Layer 6 of a small transformer language model trained on English Wikipedia (13 layers, counted from 0, width 128).
A neuron's activation on a vector x is SiLU(gate . x) times (in . x), where the dot is the dot product.

Input weights of the MLP neurons that the questions are about. A number n stands for n times 0.0083.
n52 gate: -4 -22 -37 -9 58 -23 -27 -17 25 4 -3 23 37 43 -25 -29 14 -14 -11 6 -44 32 -29 49 2 -33 -4 29 -22 42 42 7 -25 -11 40 2 -24 -60 16 23 28 0 -42 -4 2 -20 -26 -27 7 -10 -25 -14 31 -27 0 41 -14 -4 31 32 -17 -13 -7 19 -3 31 -24 39 2 -17 -39 -9 -36 -14 43 29 43 -21 -37 -8 -36 -33 10 19 -5 -34 5 10 9 21 -20 9 -12 -13 -53 13 6 -17 -10 25 -2 -11 -15 34 -21 1 -1 7 3 19 22 1 -21 15 -42 15 -39 -10 17 -3 -11 -47 18 -23 -28 10 2 -26
n66 gate: 12 37 -6 0 -40 27 -19 -49 31 -15 -17 28 31 9 -43 36 73 -28 16 -22 19 12 10 6 -18 -34 -7 -9 -26 -6 10 -1 -52 19 -10 4 20 0 18 1 -34 38 -7 35 15 25 -33 -2 -26 23 44 28 20 3 24 7 -4 6 -37 -25 23 -32 7 -12 -10 20 9 29 -19 11 -10 6 35 32 3 -11 -7 24 -21 -24 -5 30 10 10 -8 -24 -23 -11 -14 11 10 -6 19 23 38 25 13 -49 -6 18 6 10 34 0 -16 -10 2 -13 20 -32 -39 9 25 37 -14 -16 -11 47 -22 -25 -49 20 6 21 12 4 42 22
n88 gate: 64 18 18 5 15 37 -37 9 15 24 7 -3 51 -38 43 69 58 70 -5 -3 -9 -51 33 50 12 -46 21 -95 -13 -7 0 -21 -29 49 5 15 -22 -30 10 -2 -46 18 -12 -28 -2 10 -55 -21 -9 15 -17 31 -23 -22 -10 -28 -31 -15 -3 18 -29 -30 -5 -3 14 4 -13 24 56 -23 26 65 -62 32 7 -2 18 -2 -5 -50 29 -23 67 22 -3 -23 -26 10 36 15 -22 60 -36 -1 -29 -23 31 28 1 -11 -41 50 -41 22 -43 1 -16 28 -15 -23 17 -68 11 0 36 7 20 34 -16 15 13 3 37 -11 -23 -6 -29 13
n134 gate: -14 18 9 -25 7 15 42 5 -38 20 10 18 26 -12 -30 23 41 29 22 -1 -7 23 -7 8 -35 5 -57 17 18 -27 -33 10 -39 -25 23 -20 7 10 19 23 3 2 -4 7 -9 -1 11 1 -27 -2 7 8 -1 -23 -16 1 -23 10 -3 -17 -24 41 -7 -13 -14 21 -5 9 18 -73 -8 -20 -1 -1 32 -13 4 1 -46 -28 40 -18 1 14 31 29 -19 6 61 6 45 -1 -30 -16 -4 33 -36 -2 17 -33 10 39 9 18 -42 28 48 18 41 1 43 -7 19 -58 19 25 -4 31 -50 34 7 12 -5 -26 12 5 -6 -13
n161 gate: 28 12 -10 8 -5 11 -13 -3 15 12 -2 17 17 15 26 -6 4 -3 3 34 -9 14 18 0 -2 1 -18 16 5 -30 -6 -10 18 21 -20 -20 31 30 5 14 13 -21 -29 23 17 3 -1 -18 14 17 1 16 17 -7 10 -2 -7 -15 -17 -15 -10 -6 9 29 -6 -10 -23 35 -12 -6 -12 -10 -5 2 -7 -22 -28 21 3 9 -17 -5 2 15 6 -15 1 34 -13 -7 18 -13 10 18 -4 3 -4 -7 15 -1 1 0 -15 -9 -5 -16 0 12 3 -7 14 -28 11 23 3 9 23 -10 -4 15 -10 6 -15 -7 1 26 -6 14
n165 gate: 15 -1 0 27 16 -19 -32 -29 17 -19 2 -31 -20 -15 -32 -7 67 -20 -4 50 24 1 20 -2 27 29 -6 -34 -27 17 -13 -13 22 13 38 -22 13 30 -7 91 -27 46 -5 -38 9 21 -28 0 6 3 53 -11 -17 -32 71 -20 -54 -43 -18 -2 4 -21 -38 34 9 -18 -19 22 29 -17 21 37 47 -72 16 16 -11 11 -47 11 20 31 40 25 -6 -18 -25 36 7 39 -33 16 -10 6 42 2 42 -40 17 -48 53 31 -17 -2 -8 -14 14 25 53 -29 18 25 -22 18 -39 49 -24 -2 36 -60 25 19 25 20 -5 18 -5 4
n177 gate: 21 -13 -27 -26 -21 -21 2 -26 -29 -16 10 7 -7 -29 39 3 34 3 -36 -26 -34 7 -38 -7 -14 5 -24 31 21 -9 9 -30 -33 -12 9 -37 14 -75 7 -13 8 -7 -34 -17 -33 2 -20 12 -6 -31 8 35 3 2 4 19 -37 14 -50 21 2 9 37 4 7 -13 10 -15 40 1 -40 -19 45 12 -7 -35 19 1 2 29 -11 34 7 -10 -47 34 5 -8 -33 9 24 23 -7 -38 11 7 -53 -7 22 -54 6 -8 1 18 -33 -6 -23 14 48 -24 30 -23 28 26 7 12 15 5 -41 -28 -23 -46 32 -18 18 13 -45 -56
n203 gate: 12 60 -12 0 13 -17 2 -14 -4 4 15 0 -21 21 8 11 9 35 7 4 43 40 17 -17 -50 5 38 -6 -37 15 -18 -2 4 14 15 -1 -11 13 18 17 21 14 -1 -14 -1 -8 -23 5 -5 5 -2 -31 -22 10 -3 -4 -12 -30 12 12 5 1 11 -3 27 46 12 -17 7 -12 -9 -15 1 7 -4 -16 8 10 7 -25 29 10 -8 64 19 -45 5 9 15 23 29 -13 -5 -5 -2 10 -2 -13 -12 -42 -7 25 -13 22 2 33 -6 -20 -24 13 -7 -43 -11 29 17 -6 2 22 5 -19 30 7 3 -7 -1 5 -19 39
n52 in: 1 38 -34 -18 45 8 36 -18 -52 26 -16 -53 19 26 23 -3 -5 39 -16 6 11 -15 5 -21 4 -6 -18 -34 12 5 -6 24 -3 43 1 -7 3 -12 -18 -55 -38 -19 -15 -34 21 -14 -11 15 -10 66 8 11 -14 31 -14 -8 36 -18 5 0 0 -19 -11 13 4 28 -30 -11 0 20 17 11 -16 23 12 8 -13 -22 -28 -53 -18 -10 35 35 -3 -24 34 -28 -4 -1 7 -13 46 -16 -15 -20 1 -4 -14 -11 2 7 3 17 23 5 30 -22 5 31 -14 -14 35 -5 49 8 -21 28 -4 -11 6 -1 -36 26 14 21 34 -15
n66 in: -16 -2 -72 2 6 12 1 45 6 -23 35 -11 -14 0 -10 -38 -66 19 -45 -1 -13 -43 -11 -8 2 -10 86 -5 8 -14 -44 -32 41 -13 -15 34 12 -49 17 -36 -12 3 26 -38 13 -18 18 -16 -14 -24 5 8 -14 11 -14 -39 2 17 25 14 29 -6 49 -43 -16 18 21 -32 -16 19 35 -14 27 -16 -8 12 65 -24 -50 -14 -13 -57 -14 -10 34 0 6 -10 6 -20 -13 11 9 13 -8 -12 27 -8 23 64 -4 -11 -29 22 23 16 -1 46 -40 10 -6 4 -2 -39 -16 -12 -10 -51 11 2 -2 36 -32 8 -21 -12 4 -14
n88 in: 35 -7 -36 -3 -19 64 35 -5 -5 25 41 -5 -14 27 -4 17 -13 -54 -35 -22 -75 19 -17 -22 21 -29 61 -7 0 0 -18 -35 8 6 48 25 -7 -27 -19 -37 45 35 -18 21 -25 -29 -11 29 12 4 58 66 -23 17 1 31 -14 9 75 10 -22 5 -5 -30 27 62 -10 -19 -84 -30 3 -20 2 20 3 36 -8 -15 20 4 16 20 -18 -19 -32 43 18 -6 -5 -4 63 -12 22 -32 29 -20 16 -15 14 10 22 -1 3 -14 24 -4 -50 7 11 -6 25 30 -47 -57 16 -22 -56 -28 -4 55 9 9 2 -62 13 -39 -20 -20
n134 in: 27 8 -12 -11 -5 36 -6 -21 -19 -41 -15 -20 11 -19 -10 -7 20 -8 31 -32 3 0 -6 -15 -12 29 -15 3 40 -27 0 31 13 -26 -15 -39 17 -38 31 7 21 1 -22 49 -9 -15 11 1 -18 -10 48 11 -10 12 -5 -10 -40 7 8 48 33 -1 29 28 -28 34 2 -21 -23 -27 38 -22 -2 8 8 -14 -28 -41 19 -24 -7 -21 -14 -8 -6 4 -17 -26 23 -22 23 -19 -16 -22 17 -21 -27 5 18 1 -31 -8 32 -15 -15 26 11 5 59 27 6 -12 13 -37 -20 30 -11 2 36 3 -5 8 -35 -26 24 -24 2 5
n161 in: 11 16 5 -1 18 -21 9 17 5 -15 32 -9 0 20 -6 -28 10 -19 -22 15 15 1 8 -9 10 20 21 -1 24 -33 -1 -14 16 17 -34 -12 -23 -20 17 16 22 2 -20 -7 15 0 10 -6 -16 21 3 13 -3 12 32 6 -25 7 -3 9 1 5 -5 14 0 13 9 22 10 -3 -15 13 -28 -8 8 -2 -8 6 -4 -28 8 -14 -13 24 -14 6 9 33 -1 -13 -2 -15 12 22 14 -2 -21 13 -7 -28 1 -31 1 -5 1 -7 -9 21 -5 22 12 1 -21 17 -5 -1 2 -32 -21 -31 -4 -14 -45 9 -19 31 -23 -1
n165 in: 9 -11 7 42 50 23 -12 8 8 5 -42 -11 -24 -9 71 60 24 -10 34 7 14 -36 7 -6 3 24 13 -2 29 -7 -28 -25 21 -41 -28 28 22 5 3 -52 31 -32 -1 -17 -24 -8 -35 24 3 0 -28 4 -15 27 16 -45 -12 -32 -10 28 36 18 41 -32 -49 3 19 12 41 52 14 17 -1 4 -1 4 -18 -7 32 -5 -11 -40 -17 -4 18 27 33 -27 3 -1 -34 -26 -35 -1 5 -8 -22 -18 -24 -2 -11 40 -32 -52 36 32 -45 48 -27 12 -6 -3 13 -19 -27 -32 -26 -28 46 -5 -23 -9 -19 32 24 14 16 -43
n177 in: -7 0 -16 1 15 -7 11 -28 27 27 -14 -9 59 8 16 -19 -19 25 -1 -13 -46 -52 1 17 27 38 19 11 2 -28 -5 -5 22 -42 32 -1 28 -2 -21 -23 -3 -10 13 50 22 -23 7 -1 -15 -44 12 -12 7 -30 11 -34 -31 7 -7 -42 -31 -22 -19 1 16 -11 33 13 13 22 3 -17 -46 37 7 -20 7 24 -14 5 32 20 -5 8 -14 -13 -20 7 37 -31 -23 -1 -6 32 1 16 -16 25 -3 -5 -19 7 12 11 -23 11 -24 18 0 16 31 11 49 -42 12 34 -19 -11 1 15 -8 28 -44 30 -13 -8 -35 -5
n203 in: 27 17 3 -1 34 -1 0 9 23 23 10 16 -2 -25 23 -11 3 29 -34 11 15 -12 33 -6 -11 -4 31 -2 1 8 -13 -18 -11 10 3 -28 28 9 10 17 35 -20 5 -6 4 35 -19 9 20 21 24 -17 -10 9 17 17 -9 -21 15 -9 16 -18 8 -14 20 46 16 -4 28 -7 -27 1 -5 -39 -21 0 -5 8 -5 -10 26 -1 2 13 26 -37 32 8 11 -9 39 -15 3 -8 18 9 2 18 -10 6 9 6 32 -10 -5 47 -27 -5 -13 39 3 -10 -7 6 15 18 12 41 -20 26 6 9 -8 6 -9 38 -27 -10

Each question shows a token from some text and the vector x that enters the MLP there. A number n stands for n times 0.035.

" |": 27 1 19 24 -7 16 -47 -39 20 6 -12 10 0 -17 -1 15 2 13 -2 12 -1 39 9 -20 4 -1 23 15 17 -5 21 -20 17 -15 -13 -21 24 13 10 -2 3 16 -49 0 25 -14 7 -12 12 5 -20 1 2 -2 1 -22 9 -28 -29 -21 23 -22 -9 -3 -6 -21 -2 -7 -7 6 -29 21 59 2 14 -11 7 -17 6 6 -10 13 5 -13 39 15 21 -2 -15 8 10 1 -8 -2 -7 -1 -3 17 0 11 -20 3 -15 -1 18 -6 8 13 -8 1 -3 -2 -7 4 -1 -7 -7 31 -10 20 27 -32 5 -11 7 13 18 -8
The neuron with the highest activation: n165

" Memorial": 16 3 6 13 -6 -6 -10 -21 -24 7 -19 -18 -5 4 -32 11 12 15 -7 14 -12 -11 13 -17 37 -20 6 17 17 9 0 7 14 -3 8 -16 -10 17 -27 -11 -7 20 -36 18 -9 -10 4 -2 -2 17 -9 -9 -16 23 -15 -30 -2 -7 -2 -13 5 -12 25 -2 9 18 -5 10 -20 -14 -12 -33 48 -7 3 -35 -6 -12 2 3 -17 -19 20 -22 36 17 16 9 -28 -1 -39 -9 -5 -16 -11 8 6 39 2 9 7 -24 -8 -3 15 -7 9 20 -1 -17 8 -8 -32 6 11 22 6 13 -18 34 12 -6 -7 -18 26 24 1 44
Which neuron fires most, and how strongly? n177, at about 0.31

"ic": 1 24 -6 0 17 13 -19 -44 -7 -10 8 -18 -23 6 -65 19 17 18 21 0 -36 12 10 -5 33 -7 10 4 18 -15 -8 0 -11 6 -16 -12 12 0 -7 0 -6 0 -9 19 7 -44 25 -2 6 -1 -9 -13 -4 5 5 -44 5 7 -16 4 11 2 -1 -4 -27 5 21 10 14 -6 -3 -11 21 7 16 -2 -16 -10 10 12 -21 1 11 -3 21 8 9 -9 -12 16 -28 27 21 1 -6 -9 39 50 9 -1 13 -26 -5 11 8 -11 5 -19 -41 8 -4 12 -29 -15 6 -15 2 9 -13 48 18 -3 -6 -24 4 26 7 11
The two highest activations, in order: n203, n165

"ck": 0 -29 4 34 12 -1 -31 -32 19 12 9 -3 7 -5 -16 31 -13 19 6 28 -18 -2 28 -12 14 -2 12 6 6 -3 6 -13 2 -19 22 -32 -17 29 -2 -10 15 24 -1 3 16 -47 12 -20 9 10 -43 -6 -27 19 -7 10 -11 -12 -20 3 -4 5 -6 4 0 -27 6 -10 -13 16 -43 -23 29 -3 -8 1 -6 13 -13 13 13 11 7 -7 9 14 14 -9 -13 38 6 50 4 -7 -10 15 23 19 4 10 17 4 -31 12 0 -13 15 -25 -18 11 6 2 -10 -20 8 -1 -5 26 -34 22 41 -3 -16 -21 -1 11 34 23
The neuron with the highest activation: n66

"ory": 15 -34 -8 11 17 1 -22 -35 17 17 -17 0 -6 -14 -5 17 6 12 27 -7 -15 -12 -2 0 58 9 22 7 15 8 16 26 -9 13 -2 -4 -15 -7 8 -14 -10 9 -28 -7 0 -21 4 15 0 5 -12 -2 -20 24 -13 -18 16 11 -12 -13 16 15 27 -8 -14 -18 16 12 4 2 -25 -21 24 -5 13 -12 10 -11 -21 -28 -16 15 30 3 18 29 -12 -29 -35 21 -16 24 6 0 -10 16 -5 23 18 -2 21 -19 -8 9 37 0 20 7 14 -7 -13 15 -19 -1 -21 10 10 3 -12 33 24 -12 -29 45 9 4 -16 40
The neuron with the highest activation: n203

"d": 3 -10 16 7 27 -2 -7 -18 -21 0 1 32 1 -13 -2 14 -36 -3 11 0 1 -6 35 -8 8 -7 3 12 -7 17 23 -23 9 -13 11 -3 -13 18 -25 -37 -4 3 -20 45 22 -42 1 2 21 -43 -10 0 -12 33 -23 -31 16 8 10 17 1 6 7 -7 -30 15 25 5 -4 -1 -38 -15 26 1 22 6 2 -6 -31 0 -13 5 -14 20 21 24 9 -13 -3 0 15 22 9 -12 -11 7 21 32 -11 47 33 25 -25 34 4 -7 28 -11 -22 18 -2 -7 -8 4 -21 -27 14 6 -35 18 14 0 -3 -3 14 3 -2 27
The neuron with the highest activation: n161

"ay": 11 22 13 47 21 -6 -49 -31 -11 12 -18 19 15 6 -12 -6 -20 24 -18 -13 11 13 37 7 44 -11 12 3 8 -25 14 -5 1 -19 -7 -34 -19 12 -10 -39 13 9 -13 7 14 -1 11 2 31 23 -29 4 -22 17 -2 -10 13 6 -36 -23 -10 18 14 17 -13 8 6 26 4 17 -51 -15 6 -27 11 2 1 -18 -15 3 -27 -15 -39 -2 18 18 -5 -12 -5 0 8 1 15 -12 -12 17 9 13 -2 -5 -2 19 -1 33 -4 -1 14 3 -21 -4 -14 -8 -33 -7 7 -8 14 6 -25 25 -5 -12 -21 9 19 6 29 34
The three highest activations, in order: n161, n88, n52

" Championship": 25 13 -11 22 35 -4 -19 -23 -16 -19 3 -18 -5 0 -44 -3 26 29 -24 3 -11 -21 -7 -31 31 -15 9 7 -2 2 25 -8 -10 13 -10 -11 -22 10 -23 -7 7 26 -33 0 -7 -7 -2 -6 16 -2 -11 -34 -7 9 -18 -25 23 -26 -16 -15 -4 -29 6 8 -22 -6 4 5 -11 -24 -8 -12 37 -8 22 -10 3 -26 10 12 -14 8 3 -13 24 26 16 17 -11 -6 -23 -16 -3 -28 -35 28 -2 29 -17 9 1 -17 -14 0 15 -22 -9 -9 -26 9 -11 5 1 17 15 -5 9 18 -9 45 27 -7 3 -9 5 8 11 41
The two highest activations, in order: n52, n177

"th": 10 7 20 44 4 7 -10 -21 -3 -18 -16 27 -14 -16 -10 16 -17 5 6 15 -14 -1 49 -23 -1 7 7 14 -2 -19 19 -16 -6 -19 -8 -19 -4 -11 -20 -8 5 -16 -36 17 16 -44 -16 -13 4 -28 -2 8 -5 19 2 -27 7 4 -10 -5 8 20 37 12 -13 -14 7 7 11 10 -45 -3 19 12 22 -11 -11 -6 -7 22 -19 8 -30 -1 20 30 10 -5 -2 4 13 11 11 -11 -9 8 20 34 0 -17 4 11 15 22 40 -6 7 1 -21 -27 -1 -3 -27 -6 -21 -24 19 0 -29 37 46 5 -16 -9 24 -10 14 44
The neuron with the highest activation: n52

"weight": 29 13 26 12 17 -2 -9 -27 11 -18 -5 -17 8 2 -27 14 38 18 -3 10 -38 -11 14 -27 19 -9 -6 26 0 -18 4 7 0 12 -12 4 6 22 2 -20 17 6 9 31 7 -31 -2 -18 6 3 -7 -6 -4 3 -15 -15 -3 -27 -27 -16 3 -7 -2 -5 -22 -11 5 -16 -17 -7 -26 -24 38 -2 12 -4 -19 -21 1 -1 10 30 -6 -18 3 18 20 0 -7 18 -18 17 12 -21 -27 -6 13 38 -3 3 2 3 -8 25 20 -1 -7 -8 -19 24 5 2 -18 35 3 5 2 25 -41 51 45 20 -3 -6 -9 1 23 25
The neuron with the highest activation: n165

"k": 4 -18 28 33 23 1 -47 -15 0 -11 -7 16 -29 -18 -22 24 -30 19 0 2 -15 -6 48 11 38 -18 20 -4 -11 8 22 -7 -7 -10 -6 -5 -25 -2 -13 -8 13 24 -11 -13 56 -28 4 -8 14 -17 -6 -8 1 16 -2 -12 2 -10 24 -9 4 -12 12 4 -8 -22 4 12 -3 -1 -62 -7 29 -14 2 2 11 -10 -13 -15 9 24 -26 21 48 -7 11 -19 -16 2 7 23 24 -10 -3 4 5 33 -5 14 10 5 -25 15 15 -4 15 -11 -6 12 -13 -19 6 -26 -4 0 9 26 -25 0 13 -5 14 -21 11 10 6 26
The neuron with the highest activation: n203

".": 33 30 -8 38 10 -13 -52 -25 19 -7 -2 -1 -13 -3 -20 17 -3 7 -2 12 -4 19 31 -11 25 -10 5 5 2 1 -4 -10 -2 -25 1 -6 12 -7 -5 -6 17 14 -17 -1 26 8 4 -21 -3 -7 -1 -21 -5 2 6 -31 33 -14 -13 0 -2 -19 -14 -18 -10 -16 19 -3 -2 14 -14 41 58 -4 28 -12 11 -18 -21 1 -10 25 -2 -14 34 4 9 -17 -38 17 3 0 1 8 17 12 3 -7 11 18 25 16 -3 21 3 -20 21 20 -7 10 -8 11 -23 4 -4 5 -3 20 -31 -2 8 -8 -12 14 13 25 -12 17
The neuron with the highest activation: n66

" north": 44 5 28 20 17 -16 45 -17 -13 3 -21 -4 13 -17 -35 17 15 1 -13 -9 -25 -17 17 25 37 -1 10 12 -15 12 23 -8 -6 -10 -5 -23 -5 -1 -4 -11 17 -24 -33 23 11 -6 17 -5 14 -12 -11 -25 -4 19 4 -15 0 -10 13 -4 -12 2 18 7 4 -1 11 -10 -20 -5 -9 -42 44 -6 22 -2 1 -33 11 -20 16 -8 -4 -23 18 -7 18 16 -26 -1 6 -8 2 11 -15 -10 -16 18 -17 3 -1 -5 -12 -12 -9 6 -1 0 16 32 -37 -16 -9 -9 -15 -1 15 -1 -19 34 9 -8 6 36 33 3 4 33
Which neuron fires most, and how strongly? n66, at about 0.24